Layer 8 of a small transformer language model trained on English Wikipedia (11 layers, counted from 0, width 64). Numbers have three digits each and are written without spaces.
A neuron's activation on a vector x is SiLU(gate . x) times (in . x), where the dot is the dot product.

Input weights of the MLP neurons that the questions are about. A number n stands for (n - 500) times 0.0017.
n1 gate: 653536560540828747564308674440660387823647529331291543438414602526566751717393716545351240261596500624590750542312636712319362473437563134587481605551548405550466505615490511622442371495400355
n6 gate: 458467553516541564427676490571635541600341316715760620513320307676128356285287592634447266513343745490404536336465508668582622499494592510623504431570587543253393720563576616352559520458578618
n7 gate: 478461352496473534571530470498468355271356482382559644602364340431599481617540709797571481709666462462315284550974733277276584537648620527704579407528309565591510377483540470452537328458550439
n9 gate: 412482646494441778424401529718483273593750459392357601448155733231305438646810711496448526444352332473397508299564533397475557612491813671270428591519462570609563355538830558838703374536543314
n14 gate: 543423435306446449672927499629699200461533552619354286782561691588465280543337476523599489382468578605411591636553505613381664624718321743579498653312688429757422682307316668584478479785412572
n15 gate: 514520675571444680675621382466539627407621450313607493455671818516367721531413190544492464923364528498560568711428403602293337377453551831593553515495536400254428730284507402603505561419499482
n19 gate: 267225387504204720626327487641370520357477299742305540282658475582361757593797392465302544189538375608521570466413642398487462489447497362347498497584415377652333533574559440356188595238712582
n36 gate: 422544511503524602408588397264513439580650812630201597536502474650545239549125408496524536237254412501539461455407373695576290345795625533466561586601518230458205707617651526626421321417570198
n37 gate: 571703636360404637283477435130536452819517588510253206504464585428461297513515625548592247194474537516523458480407807573431406828598451598351459663424658467457721354518636433449722332591655392
n39 gate: 521745301325467391362610462534599478434523406364348487479576068426208627305475422654243429571604398612383496296490416528504623435416570518655517675506704433577483515472415745639551348709735763
n41 gate: 782377310391417481464461591505572348773554426495424354697541415543821598730643706323269801718437359343707381735382244512626432544652552509333485535202666573497732283482339730520287305370401364
n43 gate: 387375615503328605444368539461462465594508505630150769345600633560407386670518409403325419834384560354561306435606731508439726407621480620774772520106473477690394703424435422486822571497701291
n55 gate: 366514402242375479702389697613171505559282558512310511320559856499659390520228239336666480585355544675587273470677591447326478780393783519424364619225652367446856384671422421310300410299388604
n61 gate: 323867502576495640884411386238502609480473460279656578494545297437595396632641358824440447194386385261550628383769583297391441602262569356517492456250497505423382421528242413441646281486533436
n80 gate: 655634529740256791547281813373546460590405165493546598564591463756800561556437476495614394765539288478493512473384489401561502829616306483548758564437473377377571488423461628588648481647474279
n85 gate: 313472381268450472587443503321670529443431372453330458461224367587441388471477750418639700390434568499496439378394523429284610275436339394663521447204519263416614511472332336416369589265726499
n90 gate: 463812335193605580369419450230574505456435571309420532482496559440456298322379373511944412534343403706269712631450530463507590443483665490539396650446810579721434699659296424534445638478670626
n98 gate: 374248651799487502621703634282374479497531474506160597386481597554466323785429379525516391483439350422523531574409392620421405358501795728370657348615483696486273606288173467330493436502556282
n105 gate: 416743176706415624509343541474894417588273739337372664316314537786648621653664575632513409561391501553563439857503514719400565572431355590266393483644465436717307450292624480493446573460665717
n114 gate: 615479548621522628795791562355274540482503195553388724403331561704508811314486412798408268502339551585347663350416554444469350378510467513371470633476309610711229482561153696436387613429532534
n115 gate: 680375405687564669521487473426228342406557574480423528462800511611582197431454582775638726561264635539558640446621470513794403463446382316396687387343332459317440504553594552430344687585790277
n120 gate: 385323636457595399478741093498406447341504606601595307577407433688464484479510600477775331529464385745511563448610573322550492355428425659364715357620557580654376260756464463587257304399409228
n130 gate: 337769392191583750364287842298635530358397545242658632530573532710544458508314527604638402547540558452574788534416353498304496559448395524654739480622418572323423635603400542532430717541575278
n131 gate: 649584683422628591197647597329215720587555509310475472756270560596475582498664282474448325364644411140557644374459790424547487427514310553351408535427397583328362196503326668541383353372561535
n132 gate: 665466779452293469347463435782688356434362552621498630561520500521751203438680422638637358774399344602545347542572691482277270434497523318571605576604528355303553632529587644373616678535340633
n138 gate: 523576338206519477514379557434771433641348644373559333563680474401366413538614311390622421347359152607567368413392576429544244336096365470301528544156691574416658429601239705368533423533682574
n140 gate: 232390442489300561454617439578307646681455405198452524656518457528345664752468517540524602690657496506765264241226425580040645586611445380432500786672398520537179624511372551264705386486562638
n146 gate: 330587473533607441371740494627603504587616223473520766625640318622718469698298555537305484557268370335590431604576441460414523418550653515453750391487634558459323460592409233404333333309337694
n154 gate: 708408504469632559499421348476430570703466590147325377228482596654508571473277214656514478497757719536773633393744369492442423183593709542596434341466555802536758430441589574656554250578414369
n172 gate: 467228588560234628758308444387519489526564291339598329416401315435482633438332432357541465488532476630452715354502796921374502538777408688421311464620439544508550407254591656590564474438658548
n180 gate: 902544467504512682479494631315284607456470621637441275509502566573282587645417580593356179557386520068350561450380572707370237558487300566487546409305266645037361198779583593709543184580527279
n187 gate: 716458560448326534800619523672454345369471543918480699562226350320510439606768576541461688449432359611223497562424563838365259229554383672456585580493588544313659304521391476402385663317528432
n1 in: 505581498565813537524698675662424653394401683403225348424610702365416274513502512758559166700348672529404649387346416557555286601393515389164441185365633530292718793438514660555732578520459409
n6 in: 446695451566252325531366500622351596392488780573382606465290437365602526429601589550517500338564509577502302244441385513298440603451361659470524524529704441663544594678358354611740465593479230
n7 in: 325580516596620671404339654536507556682748608506355479320259614298715671506478311735518699248475417560295602368540462656595613522616464293397594592638462462462390475684696426517547629718501797
n9 in: 570526425441571621566384424456472575644813605323571374656521598403493647745570474409344514665512387505488832490738747549482505147399664774475457665437404464540613588640393384192501514614390572
n14 in: 513647513412770403388416736699414749373316499297546308529556557352658647292347434548412399484600479326605510412566596554465273612443534502537605517244409426476626344365468846413540667582651314
n15 in: 421326682575379380546865566653445561518595619407690270751489402571369338596314548548506264464624401462570510573446445514405866354607133395678600631474311699382656486572478651345607475494309212
n19 in: 674605363392430388718533444295658547622553371184550436588599719491573553205580620404282794445529471570501452642374622611399401227512573625645325650547403447565369567717684473623642379899613469
n36 in: 630223498615536650353690484294477501548570492793208580632433456537623428534419414547929324423307313347371595413407578547348730621272577680573526495516377775698300525567540591572642563314815422
n37 in: 541565416333566476489321647403600605574526716668523511540551467594808299526545700660443300729816633278528379619663606383509204813348286257590536539377691467531526669622479458334318744526418357
n39 in: 563642616406271529388450536559210337463648352717699618456506472378451417470459655413618632381636310314658666390544737517586594690657545499503659669545436592637447749363300330578453352594494635
n41 in: 289704383492365570340481704522697495578776633657411573532424586446233603633499438459600351493617595491601299212342558605345670433655434351855554322484326482284418595639675453567146631481667654
n43 in: 247701719444516437432647456280421248972737613439460467543435331483370463510458508452273365067542578602586598441501560408302318781579689328558382430583472572462481564577409406705400709567279658
n55 in: 593527655427344680433366591426441431463282397561384505490510605365444524313632668451725092719467243569921619691295678528666465574403394543543250467251567176659658405384280261707493471335337597
n61 in: 580566405384639400350626644239512507594543690116471372548541764464361544402637749524632681399797657573779621197581573419494540485454496409840359784487582663570506573634518293572418407354229466
n80 in: 526505469347373376559807530611313477252578488719405420162613243355528449755603498600419732362603441590502448712508680323840581685537645301426387334347442686421609668347322581439475379321643656
n85 in: 612367581622643840481753390439410303377434422617485406825297667299354381711465370576698300621344272540456707658541473514335444258292419579535318325097442447536367523574505372547656472556678274
n90 in: 323445740637310470547418254440563229582548453522530523244710413606364707494467591345469662680798208725467438582447439580278560577707401593675536484659692188479289654716629328488462494637507458
n98 in: 340522379372541478460488493786474625659669504431539472375504550739219365443447636504192558460285755412578339650533397365526256531700593409606177728506382363705486452528219663527346522610346585
n105 in: 276501593555486556637640541283510492582450595524506398278518421216365474633543657561613377575431542439491393631518431558044360133646483500388691079163493456311527452348531319504694554483740421
n114 in: 374482368310641518877436392455332716567390386337256788595458472484454710643586360398459612622437527620755259433764418499565428542692321660286416434361559641523325457478694447504512421473334515
n115 in: 620644395529669575381515366245600250547681687495563730317574318487598359496641719446327406419511708523485363629214389451368536609559518505476378291285689465647306631333499694692801460462594666
n120 in: 612367489467893257389566499454275416479539668539730536562434378622559545557370800396583252554461421442462677630541733266559414675320344547598612630504176338474463633673463598626446481662472392
n130 in: 384701415470551436420510392448313457562755213497550440662519490291454542533520534381511579808681685476347599311658559250409738550334683311654371734586577584508576412447526611545571341655550244
n131 in: 279532408342426537655338401680490585681629589337800359454518548676407567266393584338520778306653975164215425492369420595425674383467608563570534355448606527193487694526406477506447426589426652
n132 in: 512300243560332412391664238428418565688444639352638501427502831598420633463545431376399729689321431256653457573513560284623824487566487343316336570373715459655565436627490669488361533831412391
n138 in: 585401542600595381186405642613374522408609398327357519358229189426785551234619355526348705515756504768526490485597439577286616299410331710573566342369579363464504373439521189563643190472374361
n140 in: 539487643427750431549475425540621581518674641564513471659418530548370147537554748792569413273489451236435303514424470557531518625530344636583373550402574673578386489697156503487709478566574720
n146 in: 731561633341735400376266281350472536593212494358297479464462472726447525727297585430492351445349397531428324445645449570495561522480414470536661564459501384394423512373488765348355465497412274
n154 in: 648724449178636417475583615614204593707359270494621718345396530629698372324442549457544667345345555549491587676493349429512684394426493557624550452659387578290528840596438394290197516736431771
n172 in: 501557616623267692656271647563737520506580416254548495423498438436426446636355404582512703341702607455252354565287346541394530652618448789581565585567643551371533618518505371423715596443563303
n180 in: 387602647416836462448580565388647334421368349258430298527733507323558621480613310232289582391424599466450491402650604264578485301461796344554441472543356406485765441369508779336581143417404688
n187 in: 517410553337452715612547543622644590471519656511407813749434441397401289266245496354199700592561566426319645471551641745667568494495663373585714548353318612326639523549657521538394738388571586

Each question shows a token from some text and the vector x that enters the MLP there. A number n stands for (n - 500) times 0.0092.

"5": 629469638537474344336480473542563635603444567377610542525383434263324602523700551403586469350361465263429358432529466683401409433693526298721402544330538444524570481315587535445599692414315593
Which of these neurons fires most? n132

" W": 508469458508562279439358406417467513357614564576446502575565670725465387501568604692553369509302591551552352548718427542673484232398594596518497440476498470668610534507513428644413610665281322
The two highest activations, in order: n120, n98

"y": 686623478545515331536458489487428423354483292537609525348467577347295538410629475486395604428424204524527411601473595500536512456593410279421173409433405282632373585384434710457486594699474424
Which of these neurons fires most? n19

" G": 643471507353562360492332625359364419610601516497479431561588555686600496559437690724812399535702440515706476472655516647748468404377521444693432547630641571568508682481580457464365515491404340
The most active neuron and its activation: n154, at about 9.2

"ent": 433650527637545378477326668562442335514494404558479626842414491173441430380533608397706522433379532517546276357306505670602434567536506572399423416263763391607464498492454459641622454386456478
Which of these neurons fires most? n55

"n": 746517495381616297465526376661474679563789584511541513532532412435462441460541500498376367421549192404568492502702478447536446565463437535600360478523506387599511739516752465532778560537400434
Which of these neurons fires most? n9

"ia": 492586486477409228658540672332460569457505423500583566475468599311377550395674479487372508328452581472560416485613487533546529604728412457543394257395430533541506510536589512688771503419395437
The two highest activations, in order: n61, n43

"ative": 436558612538479320666555594565354465351454459501543494676405556263543512340497624360600465333304631394448328409580450595637520561618510361211357320400586471401411503515476333705615605483333426
The most active neuron and its activation: n55, at about 2.5

"ist": 365680259587483324532503394682281317444539601511475704670578335274500561313462520486507504437506565470589335504461418632736461673608596282386485448378588496582352590350482449492685395435390394
The most active neuron and its activation: n39, at about 5.3

"d": 705465385476791368489507426618568496419689431650493405474589549297375304270607598602709554498571614440713313533330508411487271522457525427470408378574220483432551436338409519387444461448512440
The most active neuron and its activation: n115, at about 4.4

"ant": 456587538638564250677505624496434621470670434591552636634566422291323587423563469501588468331377550611638400529674482631617498509562329580496460349417462430430441557308470583516740405431491503
Which of these neurons fires most? n6

" Con": 301451367498286358508390387558558523198633460668288522520417571388365683632349562496580625509612518311357443587509533548540474350588521512594399386252395545404694539342299567493546699601460425
The most active neuron and its activation: n187, at about 8.1

"uk": 485715627474389330647406308482414421448740498413638535340547318370376573425587522576589479316438619508665384652398440497410478339516393325628401361559397475647514627531482504525638538467647356
Which of these neurons fires most? n19

"ive": 363659448528486215678539550474412494464475456469528579723454538385399482360650460491588431280400594409541342505570501528600539503495496439439361333318538364413416464470578586615662528410540528
Which of these neurons fires most? n131

"ong": 505672604498511236594560565612362446559621446376457451272518516423404489344663469429596460326439519330645377593382422616495419516432609314446414263373493455389578598484379522445614495561409471
Which three neurons fire most, strongest first? n55, n98, n154

"ike": 662537519433501307574477456505474615410571496496405524706450574305406684369657531490608381251421394411455374375454676456536536423548381232468539351356572445417686466344565575678508592638491436
The most active neuron and its activation: n180, at about 2.6

" It": 632605643394656283622514582571633566568462390471612522545553421461275522403506551456490313341634546444374459452675530247630689441432393407547474450486605385494379516636467587480434627445384299
Which three neurons fire most, strongest first? n120, n61, n131

"4": 556445694451483391474488520469530577533563618524698554600414467334259588476669630385652496343446579311367423389533453710456357400784490321671295563327576329380527523444552349390631662466425544
Which of these neurons fires most? n187

" exp": 437402186356401395356419417651511557305504523475356611525341419428568522498662552519694348441498459599490240792577434629624700517634460581554495302420714558321447417466403384478401490397610450
Which three neurons fire most, strongest first? n105, n41, n55

"un": 485583489498450544611491519558591456520870465629699478539335346323425531372451550470458537460372746477720450481555469489478556521734456778455444251471512431672333654511256503534683694504533395
The most active neuron and its activation: n6, at about 9.6

"eral": 401592558582360281567501699603466542410593508588438359497557434451335431574523609405544433351397718509431425563470261456704465492651545364408459213146348418532531572432438506579598541408387479
Which of these neurons fires most? n115

",": 664465641331521316490577506460491420448482578498366654478442509373513597183767495459654361356480616493569587559394620517515581523451321231567527515288618406428605556447657528707596658405359508
Which three neurons fire most, strongest first? n1, n37, n187

" C": 644451374521443220371508390312512446412670344508467447540480547603472542719425687509579275465519593574397437559740504600471635541465598537703516373435699513483583580459513487497479598407447468
Which of these neurons fires most? n146

" up": 653413514554615404705485217521494506346454474718370513406519692421473560472774508389735286331544432483468507455421387498578510510567527448504276158418583683583537426369528514540498598406683544
The most active neuron and its activation: n114, at about 1.7

"3": 588496619410511390502456488554502534483576660586496644553583567175364468227672725498699492449644534262515404393552518614519341486702419358577408495280675354397720549409475355315576643440443489
Which three neurons fire most, strongest first? n37, n187, n55

"op": 410633685574369244538485543584506539391645345464446506469698468251506504396519441560407432320525448341548469569478492453603508429417578378472265294602557566667543533341501595650649524418562488
Which of these neurons fires most? n39

"ad": 503550532525559205637589574674420603272618410558494478453586460401412489345650492629564457457517421495561347526401484680508460643433424403504346184583434432392436449384587500452618421578428480
Which of these neurons fires most? n9

" st": 352544460430577336639388219449399464599516374450475728617620523529659611640412523644726241392602637740501202516473503478493403543492494419641532359576490568503358437445555353508353491371540400
Which three neurons fire most, strongest first? n146, n114, n120

"20": 493423452464708448266478423413480449562433497487628377407455609275302643494589460594581504262542669407514285634560440624483504618713830440561467417290419431553508461494555460486480645367288541
Which of these neurons fires most? n7

" B": 478430574622538254464330335295518451430652353449450493544490672395337512436403631657539440555417409553295477575531405700631519351467513667617467449531619456560335463458548419528295595445572361
The most active neuron and its activation: n90, at about 10

"ut": 339658527792511249557567651570608503491693454581524454607535500398476625592505471694700350517507612378535545471536511610508538539614497547461246355428593550583396531313535587476744480460649447
The most active neuron and its activation: n105, at about 7.6

" after": 645491404376644332534417417414541479604557504490356510463439602252441456351631677397841453348484650397559374383441557357478362431500360374582386475281536539435728411414455466648456659459557513
Which of these neurons fires most? n37

"sh": 550600462458555206544610698524585696262668577572534612483515442494408495320433481606378363436502505437548294447445494564410374495503470456560429473562380496508692536449665375428400469423511377
Which of these neurons fires most? n6

" sur": 410486396394452478575387517285185469580539533541452748607431428464463570499483499252529477506641618400384253618496488610653553691371727219780382250472458585378509643456449637445485694555446447
The most active neuron and its activation: n43, at about 8.9

"ir": 602509391628486476751619737484434592651687546751727509496469497376583484517544477574602270472468719210664382504543422337576404484674423542436312404660456497514377533491355570745405635554625493
Which of these neurons fires most? n98

"/": 534514564511377263578613434494520486359576421619583599638530559555596659391684424587576313438460423608459430580314612548485544538675471427761437260356594513629695500372394425671600662558393565
The most active neuron and its activation: n80, at about 2

"s": 547462433427558214591588471389447562438581558381446563518594579431460535446621411590516606475467543503562345573403397720544686388476362494459275218466582536371638440657561479571424689441544543
The two highest activations, in order: n41, n115

" count": 498674459534612346655463522496503590358624592435417566526487588360528582573696527339636332358640604516406470483495482651640572433388875485414487306491493508710329596338406586527615501334382414
Which of these neurons fires most? n1

"on": 270446591400416476658480510518567501325706473557575632734366431136529612516519510531510384416391496270473238547431587544632339451577479605509395346369533443375612521421406575838695672543591414
Which three neurons fire most, strongest first? n187, n172, n85

"a": 648442461428352318616396373416574458455643478395598617524584393222236531434570491648462531412523584263618453533437522534655575547665308326330450390387425370562616559297707443525548513564642395
Which three neurons fire most, strongest first? n115, n172, n39